Layer 5 of a small transformer language model trained on English Wikipedia (9 layers, counted from 0, width 64).
A neuron's activation on a vector x is squared ReLU(weights . x), where the dot is the dot product.

Input weights of the MLP neurons that the questions are about. A number n stands for (n - 500) times 0.0014.
n10: 457 311 494 631 650 564 537 545 352 537 425 677 352 521 548 442 619 547 637 412 439 454 619 235 542 352 579 583 348 529 661 549 628 362 571 592 458 626 569 464 733 348 538 860 600 524 617 465 580 261 272 323 261 559 433 681 352 465 498 459 537 522 462 268
n12: 693 513 637 447 619 727 451 411 393 716 418 576 651 368 561 408 530 510 731 495 281 603 516 492 647 252 409 511 310 569 733 607 719 490 653 428 502 552 323 306 658 637 606 488 323 353 649 449 456 378 416 504 414 430 579 552 556 447 674 493 559 441 230 360
n14: 517 360 527 593 566 418 490 405 697 716 487 525 491 566 551 532 534 478 497 344 616 435 570 343 635 652 614 503 525 454 484 347 269 492 447 488 493 684 601 629 507 580 433 722 540 281 473 452 555 411 208 487 205 369 582 540 448 417 523 476 573 447 420 428
n16: 392 437 484 420 461 743 270 514 502 454 495 506 564 487 741 584 380 575 633 544 507 426 438 275 776 389 845 444 323 651 575 455 556 537 419 626 410 543 786 363 610 417 664 633 594 447 450 496 461 527 305 678 453 284 308 762 521 448 490 308 714 427 304 484
n21: 602 477 736 602 631 428 533 241 618 606 444 612 605 551 657 397 286 719 483 397 462 265 820 627 516 573 651 431 650 521 379 346 411 699 608 323 715 528 445 351 594 309 566 474 525 476 688 573 514 232 408 538 516 328 593 601 449 415 405 283 486 490 394 314
n39: 446 533 621 491 429 472 595 430 629 530 478 472 595 366 484 749 309 404 625 677 374 520 627 487 347 438 701 593 463 608 573 465 426 485 432 496 368 724 522 557 660 453 366 581 498 497 480 428 654 462 465 594 252 366 582 596 487 561 309 340 452 484 401 302
n42: 535 551 686 516 379 598 320 524 363 586 484 698 820 549 409 353 277 476 463 503 491 499 508 265 582 361 636 327 446 326 605 439 516 581 603 619 591 561 742 370 710 364 580 590 544 635 600 618 376 429 467 356 200 702 617 353 299 461 569 506 398 460 468 531
n65: 680 450 562 534 571 466 546 332 525 590 182 249 757 445 652 801 268 752 663 440 438 553 701 414 770 463 443 507 462 329 535 460 295 278 507 528 535 608 549 456 480 561 762 775 573 353 560 719 542 497 384 484 364 600 566 417 390 480 295 389 389 262 595 329
n89: 749 139 601 472 642 553 647 341 678 528 529 586 657 465 522 660 523 616 677 556 478 378 687 359 612 630 499 458 437 315 613 524 480 459 714 514 661 727 322 511 444 543 820 783 479 400 267 441 575 357 242 543 177 213 528 383 227 312 514 482 366 447 560 427
n95: 468 604 708 382 437 530 564 616 396 559 530 570 624 486 696 408 577 595 254 422 592 214 602 313 656 466 777 279 617 508 657 524 400 550 652 448 514 602 441 418 530 430 597 549 559 602 350 475 518 302 316 719 378 614 495 422 410 457 456 487 387 472 524 375
n101: 485 483 672 536 750 626 438 235 413 640 670 254 462 333 400 284 511 532 775 419 567 264 566 462 718 527 390 438 434 479 668 395 586 459 703 482 761 481 481 449 825 284 681 561 551 379 609 410 232 413 324 580 357 357 422 650 468 527 545 519 482 466 628 450
n108: 552 359 587 437 568 735 608 552 552 413 258 355 597 406 470 324 349 591 462 598 591 313 639 451 567 542 562 473 548 477 566 701 381 393 456 563 434 674 658 514 454 446 501 593 490 434 517 635 313 564 486 520 596 424 595 445 359 255 420 571 601 521 460 508
n129: 565 327 555 359 357 452 380 349 546 530 338 635 595 322 621 576 608 756 457 733 387 467 449 539 476 552 608 366 335 617 656 511 585 462 709 550 265 551 556 472 515 430 490 631 594 521 313 387 584 299 606 447 352 538 442 631 414 528 585 340 636 467 264 466
n142: 382 597 403 324 763 417 490 233 609 598 520 609 499 391 583 401 584 649 507 401 666 212 509 350 406 394 393 599 592 357 510 464 566 564 547 560 411 717 731 536 561 473 603 582 732 455 418 256 309 512 343 317 606 512 624 539 319 455 527 441 822 613 296 530
n144: 669 499 503 644 639 550 359 631 564 600 444 285 533 394 579 648 477 592 648 400 537 327 458 478 460 366 629 788 461 326 511 375 410 592 431 752 443 573 537 417 547 519 367 596 427 530 481 232 358 278 444 316 423 196 593 744 365 480 516 667 989 453 383 446
n150: 435 446 509 737 531 487 156 419 394 575 280 604 514 473 488 454 652 634 657 453 761 329 660 539 368 428 529 492 575 531 501 495 557 501 465 442 506 537 700 422 587 574 465 689 614 408 477 383 549 383 423 501 365 506 405 669 441 461 380 466 461 828 442 368
n216: 576 524 526 522 730 591 672 587 543 458 372 622 667 579 561 570 479 449 487 440 180 356 361 534 602 349 452 481 541 413 553 445 481 470 457 603 468 656 518 541 613 411 555 414 446 490 481 393 508 228 493 677 341 632 453 485 515 399 620 544 774 303 461 512
n225: 608 286 599 532 593 450 386 241 432 571 566 283 492 406 689 525 616 587 540 633 551 541 489 314 353 469 540 580 558 166 595 681 327 606 569 511 506 500 699 381 596 614 584 460 466 386 300 389 639 502 478 541 497 489 389 489 587 408 349 564 621 354 544 274
n236: 618 260 581 644 804 601 422 556 592 587 410 515 613 422 415 408 637 635 338 640 506 54 530 257 594 421 701 534 479 263 402 526 604 492 534 501 385 582 564 379 384 394 608 799 531 432 278 293 746 398 501 436 388 564 599 645 328 561 457 715 625 772 325 379
n250: 465 372 478 433 569 471 390 643 409 491 495 433 630 523 599 477 542 581 422 446 577 279 463 271 619 515 501 518 272 502 416 718 366 403 560 773 407 701 530 339 509 364 621 314 601 440 710 376 509 428 418 599 481 605 508 486 574 479 651 488 899 465 588 503
n257: 687 329 753 395 594 405 617 441 324 519 501 646 737 281 477 747 508 467 604 611 508 404 359 332 579 514 462 467 585 359 636 412 652 662 626 419 386 537 663 563 554 217 568 281 665 523 508 314 515 431 286 538 255 176 385 568 539 481 558 579 379 605 500 463
n272: 568 540 590 358 715 665 425 520 484 603 424 413 480 512 590 532 387 529 760 714 608 364 495 461 485 323 706 567 349 421 334 553 457 558 799 430 516 611 350 476 830 485 563 507 650 208 254 382 504 592 529 429 359 357 430 745 484 486 487 382 507 420 486 433
n293: 473 445 311 552 743 464 474 407 503 442 498 371 462 493 493 420 470 646 583 497 682 443 550 364 379 427 475 492 392 419 499 489 611 724 687 514 561 611 654 352 611 371 437 656 569 570 642 525 455 514 445 249 478 329 635 415 491 518 509 419 512 470 400 273
n294: 668 364 428 626 716 496 380 206 668 627 526 428 555 468 509 420 555 765 629 258 603 407 417 494 589 724 528 736 595 544 346 545 608 434 605 685 432 537 466 345 566 486 413 542 446 510 481 435 661 305 447 360 397 520 309 570 547 521 441 457 483 307 495 314
n297: 601 460 547 598 586 436 489 480 290 846 393 358 851 163 380 463 584 571 554 615 335 477 707 549 454 314 500 541 552 335 364 567 434 546 572 596 614 514 469 528 725 190 499 480 543 496 690 384 555 350 434 538 369 294 563 440 556 536 729 420 607 442 332 451
n315: 649 417 571 418 475 315 470 553 535 699 513 324 660 465 600 619 491 632 349 423 590 403 783 541 478 581 561 374 403 463 375 395 567 701 513 485 653 573 707 518 793 469 400 443 748 485 463 306 208 589 512 428 270 560 567 639 565 527 399 357 296 401 407 264
n328: 776 386 498 351 571 682 314 307 448 543 289 544 481 592 573 672 537 674 531 362 512 338 526 285 622 371 866 635 520 578 544 523 692 496 658 769 373 689 649 471 477 334 632 665 704 354 473 453 487 445 278 326 423 350 365 557 497 391 587 541 597 441 410 536
n342: 558 558 554 357 432 482 276 438 516 554 497 443 649 387 474 434 412 496 457 559 647 437 693 547 557 467 680 645 355 580 621 554 665 548 601 468 580 538 596 503 395 480 541 520 637 309 444 265 216 428 428 556 499 271 303 521 508 492 666 472 710 586 511 602
n359: 785 343 496 509 515 573 657 391 422 584 459 342 888 574 593 626 398 449 512 346 353 340 631 162 738 666 586 583 347 547 356 405 636 390 576 332 446 515 517 403 466 271 499 511 695 531 557 548 375 350 451 708 490 558 663 448 287 432 322 298 587 423 485 544
n360: 597 304 580 694 532 537 606 613 335 590 500 530 669 589 468 544 540 506 491 467 456 221 393 559 713 562 561 345 405 243 633 595 456 406 488 595 383 608 277 493 696 341 409 371 607 589 466 625 605 531 387 640 311 487 447 620 361 506 374 406 657 490 463 655
n373: 487 326 646 576 576 649 576 543 623 519 393 577 495 545 452 502 284 565 723 520 461 513 612 351 621 358 749 576 323 416 558 595 604 451 344 723 384 686 469 466 519 419 824 519 506 556 601 544 496 594 406 270 326 445 333 857 417 318 565 347 632 387 606 485
n379: 518 581 402 471 352 731 427 564 534 833 465 308 540 549 792 498 304 837 448 517 616 413 462 585 281 609 587 671 534 563 391 331 259 476 587 609 341 550 534 606 509 189 524 639 634 600 315 314 285 453 454 367 543 322 436 501 351 381 505 575 747 355 290 358

Each question shows a token from some text and the vector x that enters the MLP there. A number n stands for (n - 500) times 0.013.

"ª": 589 517 382 447 574 515 555 457 497 295 609 519 432 531 445 412 600 392 537 513 434 482 493 493 566 584 427 614 487 561 516 373 471 478 343 354 609 335 483 590 539 565 549 563 561 571 582 535 432 597 633 535 505 590 526 461 482 481 452 405 433 440 580 470
Which neuron lights up most? n359

" was": 557 477 563 486 441 365 492 520 424 524 570 441 347 497 479 567 531 475 409 486 501 427 650 470 563 513 454 535 466 567 518 484 545 606 576 467 478 384 583 756 465 539 377 403 540 685 351 430 462 516 591 555 555 430 474 473 459 605 476 487 500 451 396 586
Which neuron fires most, and how strongly? n315, at about 7

" |": 490 529 394 495 483 493 409 523 435 467 566 424 466 558 479 508 571 468 557 510 452 562 508 551 558 505 485 584 515 532 548 470 560 438 321 435 554 328 571 707 374 469 541 627 525 279 485 492 429 605 621 471 494 518 638 459 520 626 497 412 396 433 533 545
Which neuron lights up most? n65

" 5": 491 522 485 530 476 488 499 560 498 459 490 488 338 656 466 449 485 573 497 516 440 409 489 629 432 508 481 559 586 559 568 508 558 552 291 460 642 298 566 569 415 608 378 454 615 449 457 480 566 521 607 573 559 451 607 452 488 489 505 349 379 542 527 460
Which neuron lights up most? n150

" MP": 469 409 406 552 541 414 484 462 507 189 590 527 351 530 535 564 597 494 548 570 462 421 503 474 517 500 515 556 424 408 535 547 459 540 528 523 479 393 460 551 537 636 449 533 479 645 421 521 649 449 557 515 519 576 536 472 505 675 375 446 465 537 533 432
The three highest activations, in order: n225, n236, n10

" 14": 518 531 455 573 470 501 520 457 631 439 466 558 374 614 515 406 598 446 486 537 398 313 491 581 512 558 542 552 634 572 447 438 610 425 366 429 551 342 475 520 467 493 441 445 604 449 427 533 572 418 547 505 545 418 481 471 530 496 660 449 476 525 719 478
Which neuron fires most, and how strongly? n21, at about 1.3

"|": 534 557 481 496 405 463 546 452 422 455 470 459 246 496 520 527 583 485 441 578 499 570 488 447 504 597 511 539 472 461 545 509 540 468 435 643 458 426 482 546 227 438 524 439 586 322 519 500 512 547 475 468 589 570 493 490 595 620 555 426 575 557 573 644
Which neuron lights up most? n250

",": 365 380 506 469 421 489 515 473 533 539 441 518 413 550 432 447 489 391 536 569 494 471 572 588 465 496 527 418 487 454 541 475 531 624 581 503 528 294 413 751 459 582 510 518 561 588 555 501 526 436 619 461 582 522 516 387 340 680 572 458 482 451 486 514
Which neuron lights up most? n129

" County": 402 455 602 550 471 553 480 478 453 382 564 600 391 585 386 471 541 452 490 582 455 529 484 506 447 410 452 471 468 503 528 432 385 615 623 420 600 384 526 577 537 485 412 506 566 716 543 641 461 397 612 418 517 574 535 414 418 631 448 418 462 483 607 496
Which neuron lights up most? n42

" of": 563 518 448 412 504 438 529 483 420 451 422 549 432 549 497 547 496 516 534 463 455 652 506 564 511 572 438 575 564 499 424 303 538 529 462 318 479 399 550 553 267 436 521 492 505 745 477 517 522 479 555 530 523 475 530 543 540 655 459 439 611 584 498 437
The three highest activations, in order: n359, n257, n21

" Pierce": 493 457 400 511 498 475 482 554 475 264 571 480 393 546 560 530 537 477 494 554 525 472 567 463 450 329 478 371 394 495 596 400 509 604 500 476 498 424 556 607 475 543 435 469 574 717 580 579 467 548 621 498 545 458 409 489 453 510 489 513 415 479 561 707
Which neuron lights up most? n293

"al": 380 517 531 462 507 537 562 502 586 314 526 502 358 652 330 496 387 449 441 523 563 557 620 566 465 398 474 514 446 587 381 498 449 509 473 540 521 366 446 662 593 546 453 468 544 704 515 632 430 503 527 507 460 542 540 489 453 553 572 449 485 545 458 435
Which neuron lights up most? n39

" 1": 543 562 426 458 573 555 444 475 400 410 520 452 357 625 507 524 525 500 499 611 487 338 492 602 391 504 450 575 565 586 455 459 418 589 336 451 634 303 605 499 491 585 448 531 595 513 457 501 503 552 618 619 570 474 550 433 494 536 489 357 410 493 523 552
Which neuron lights up most? n150

" unopposed": 493 521 424 595 524 452 476 551 579 495 589 437 320 585 531 541 671 382 440 489 437 461 487 531 495 436 415 460 453 594 463 497 431 600 438 564 498 441 464 592 569 524 415 503 529 740 465 500 467 484 591 533 529 457 530 465 489 751 461 369 439 446 450 443
The three highest activations, in order: n315, n293, n39

" Protestant": 528 476 437 567 533 417 546 445 529 270 589 457 313 552 534 456 545 511 561 533 465 473 505 426 516 533 488 545 396 506 518 446 467 566 454 515 481 320 424 574 540 499 476 644 503 710 558 559 610 402 556 554 567 508 548 399 469 644 503 384 479 575 476 419
Which neuron fires most, and how strongly? n293, at about 4

".": 445 461 572 527 497 430 608 401 621 595 580 524 423 575 509 502 522 549 463 514 517 479 502 473 552 462 434 557 458 455 490 457 489 424 446 476 603 304 424 724 403 620 476 405 415 424 425 522 447 628 490 522 617 524 510 454 459 406 627 604 338 520 591 529
Which neuron lights up most? n89

" band": 437 522 436 559 511 433 565 526 481 277 539 513 359 470 578 516 539 469 582 497 448 458 444 466 547 517 363 475 499 436 520 547 537 541 510 449 411 453 519 730 403 536 496 497 574 773 421 512 593 506 504 383 561 539 515 477 475 606 426 503 455 621 447 500
Which neuron lights up most? n142

" surrounding": 510 424 503 469 538 462 529 434 480 333 568 451 320 490 565 522 501 524 613 419 535 657 452 585 420 554 498 508 535 637 497 437 556 565 384 469 409 371 483 503 526 449 459 501 482 778 409 552 518 436 568 358 539 524 530 504 477 637 583 532 498 474 487 465
Which two neurons fire most, strongest first? n294, n293

" Church": 471 481 540 565 472 469 527 484 508 437 544 520 424 499 513 458 522 428 496 505 398 444 479 448 449 435 410 477 531 553 541 436 427 578 502 529 598 404 546 651 510 423 483 469 468 804 569 632 528 458 528 423 541 470 496 399 385 746 504 389 405 587 535 549
Which neuron lights up most? n42

" He": 570 503 477 605 531 498 675 514 459 266 431 500 369 624 557 434 511 380 479 555 556 356 436 344 524 481 491 561 486 585 582 567 580 430 503 379 512 423 519 631 420 572 483 555 466 574 469 480 509 513 615 383 457 438 458 451 548 531 545 599 546 519 430 552
The three highest activations, in order: n236, n10, n108

"on": 339 505 517 560 485 537 457 455 583 256 514 502 404 548 514 522 442 520 442 538 428 466 562 465 450 450 523 492 500 638 480 495 480 490 436 485 588 290 482 640 482 468 455 531 518 648 617 576 469 595 570 470 538 527 444 500 371 560 602 411 471 519 489 689
Which neuron lights up most? n373

" supported": 535 437 415 460 523 464 430 460 570 478 598 486 423 604 467 563 600 448 449 347 479 550 548 543 453 521 494 509 514 500 483 469 426 606 402 527 508 444 491 585 475 477 507 517 474 840 424 455 412 448 602 463 592 394 475 533 449 727 550 514 463 439 488 475
The three highest activations, in order: n144, n379, n315

" Pref": 544 425 479 317 476 451 614 595 576 344 627 499 335 649 470 466 511 443 495 530 415 524 535 550 462 513 454 393 696 627 485 613 467 525 546 452 570 536 544 521 414 558 550 464 479 478 405 549 494 572 526 539 412 512 394 357 482 449 562 422 527 442 550 589
Which neuron lights up most? n89

"\n": 473 556 554 552 517 425 456 462 544 504 554 431 323 523 598 524 576 432 457 537 438 477 535 527 463 472 403 524 448 548 557 474 654 532 445 385 464 415 485 413 589 608 462 506 377 340 530 534 490 579 584 555 530 505 433 459 394 750 421 583 441 608 433 627
Which neuron lights up most? n12

"ed": 521 454 476 496 544 404 458 432 588 349 448 448 451 565 462 591 543 493 553 445 495 586 529 525 488 502 420 584 486 614 476 483 486 551 348 593 459 390 461 682 432 452 478 488 522 764 473 435 481 502 460 527 381 476 523 482 557 732 512 513 477 482 390 582
Which neuron lights up most? n39

" to": 461 483 493 480 467 377 421 419 476 568 423 483 352 620 475 440 559 462 507 491 440 572 509 594 495 426 426 577 450 562 552 531 472 467 374 430 401 526 481 585 353 499 571 556 538 703 437 449 453 469 551 398 448 492 457 538 616 588 574 607 607 509 530 732
Which neuron lights up most? n342

"Irish": 393 513 435 488 529 487 575 471 484 398 547 581 228 553 487 448 581 539 572 458 443 405 509 489 572 468 506 459 400 566 539 481 484 610 392 516 510 347 421 577 529 521 507 599 518 643 606 580 511 312 561 580 427 514 484 435 540 663 491 442 467 533 509 570
Which neuron lights up most? n10

"\"": 541 417 452 511 536 371 560 550 613 265 483 515 337 547 467 560 570 499 576 535 416 494 459 366 559 517 546 577 539 371 423 479 574 503 432 501 457 441 517 738 417 564 468 494 568 582 504 498 582 392 461 548 525 468 519 498 510 689 528 529 423 481 443 494
Which neuron lights up most? n236

" on": 557 479 495 504 558 480 466 417 524 424 482 497 288 518 550 502 501 562 460 510 483 583 530 523 507 561 424 506 487 548 460 577 579 528 453 466 513 383 458 750 278 443 494 548 511 759 467 478 506 384 463 434 467 475 427 487 470 614 488 607 592 534 492 488
Which neuron lights up most? n379

" the": 560 411 604 492 496 407 460 504 448 299 480 493 290 515 521 503 560 429 466 423 494 452 524 585 580 507 481 505 420 644 497 427 521 555 576 519 480 455 541 570 453 504 440 392 520 546 490 441 557 412 602 492 513 460 782 459 501 692 525 557 480 490 452 548
Which neuron lights up most? n129

" 2004–05": 377 503 450 538 431 374 469 527 522 545 610 579 368 563 562 405 593 431 628 453 474 472 382 583 580 572 488 544 596 638 501 481 514 466 390 568 514 395 560 376 325 537 450 477 496 518 472 621 400 502 660 492 493 525 481 431 585 512 489 486 384 449 634 559
Which neuron lights up most? n294

" Mah": 506 435 433 530 474 590 509 518 513 195 532 456 368 551 490 567 503 411 446 662 492 399 564 457 434 543 429 391 612 569 524 672 475 505 375 491 556 384 580 585 480 568 581 489 397 568 530 583 491 427 548 505 509 514 514 519 389 474 531 517 478 524 546 589
Which neuron lights up most? n108

"Born": 518 461 451 657 513 462 516 490 552 541 527 422 386 404 497 512 549 442 481 455 309 448 553 582 458 378 432 463 616 484 552 510 496 539 469 575 570 391 454 596 595 392 399 415 533 676 519 544 453 501 650 539 557 386 400 471 489 678 487 526 506 521 419 630
Which neuron lights up most? n297

" journey": 427 414 451 584 530 522 504 553 601 310 504 483 309 501 551 525 520 531 571 495 456 444 454 425 495 515 428 455 531 543 458 570 606 517 555 477 397 457 489 610 448 463 448 475 469 751 446 460 551 445 482 425 552 615 549 423 569 753 472 528 486 513 412 496
Which two neurons fire most, strongest first? n293, n236

"!": 504 468 462 524 505 368 603 493 620 285 449 610 313 442 543 510 556 479 530 455 525 524 443 410 480 548 476 577 589 333 426 448 504 474 499 543 470 466 558 785 334 492 506 570 497 564 484 457 545 461 504 486 527 538 564 449 511 610 467 538 507 550 505 539
The three highest activations, in order: n142, n236, n14

"rd": 588 516 437 486 497 545 555 491 525 273 655 446 549 659 472 495 540 306 496 511 504 444 454 556 505 505 438 611 459 554 376 450 481 467 390 433 633 301 481 558 472 453 518 532 588 546 529 571 456 516 490 567 585 553 644 390 540 530 546 418 459 431 501 528
Which neuron fires most, and how strongly? n359, at about 6.7

"th": 581 421 518 548 463 516 519 563 513 291 630 464 455 625 545 438 584 394 661 533 422 504 525 518 506 532 492 585 495 618 389 502 442 391 492 427 514 341 405 611 460 515 545 541 571 564 542 525 453 494 497 510 527 609 596 306 508 570 410 459 364 437 538 487
Which neuron lights up most? n359

" material": 521 548 450 601 560 499 439 546 527 365 561 443 353 488 532 504 558 469 448 528 502 490 451 402 543 497 366 426 515 457 487 465 535 548 386 518 466 413 492 772 461 488 490 461 478 769 419 432 566 509 484 499 463 507 515 523 526 682 530 478 477 646 498 428
Which neuron lights up most? n236

" fourth": 554 436 418 644 569 534 509 522 404 395 435 508 350 613 519 532 533 352 589 449 509 455 530 427 440 624 457 521 478 636 375 510 479 474 446 404 501 400 417 605 410 495 495 478 628 712 509 547 511 447 472 560 561 573 540 443 567 636 450 484 385 564 510 470
Which neuron lights up most? n359

" 3": 436 611 519 531 539 545 531 527 496 456 425 559 323 708 438 471 507 418 470 555 498 399 431 637 415 391 434 501 513 512 448 478 525 547 411 422 703 393 550 547 520 550 476 450 632 368 393 480 518 483 556 592 577 452 598 474 459 503 595 364 519 570 540 511
Which neuron lights up most? n272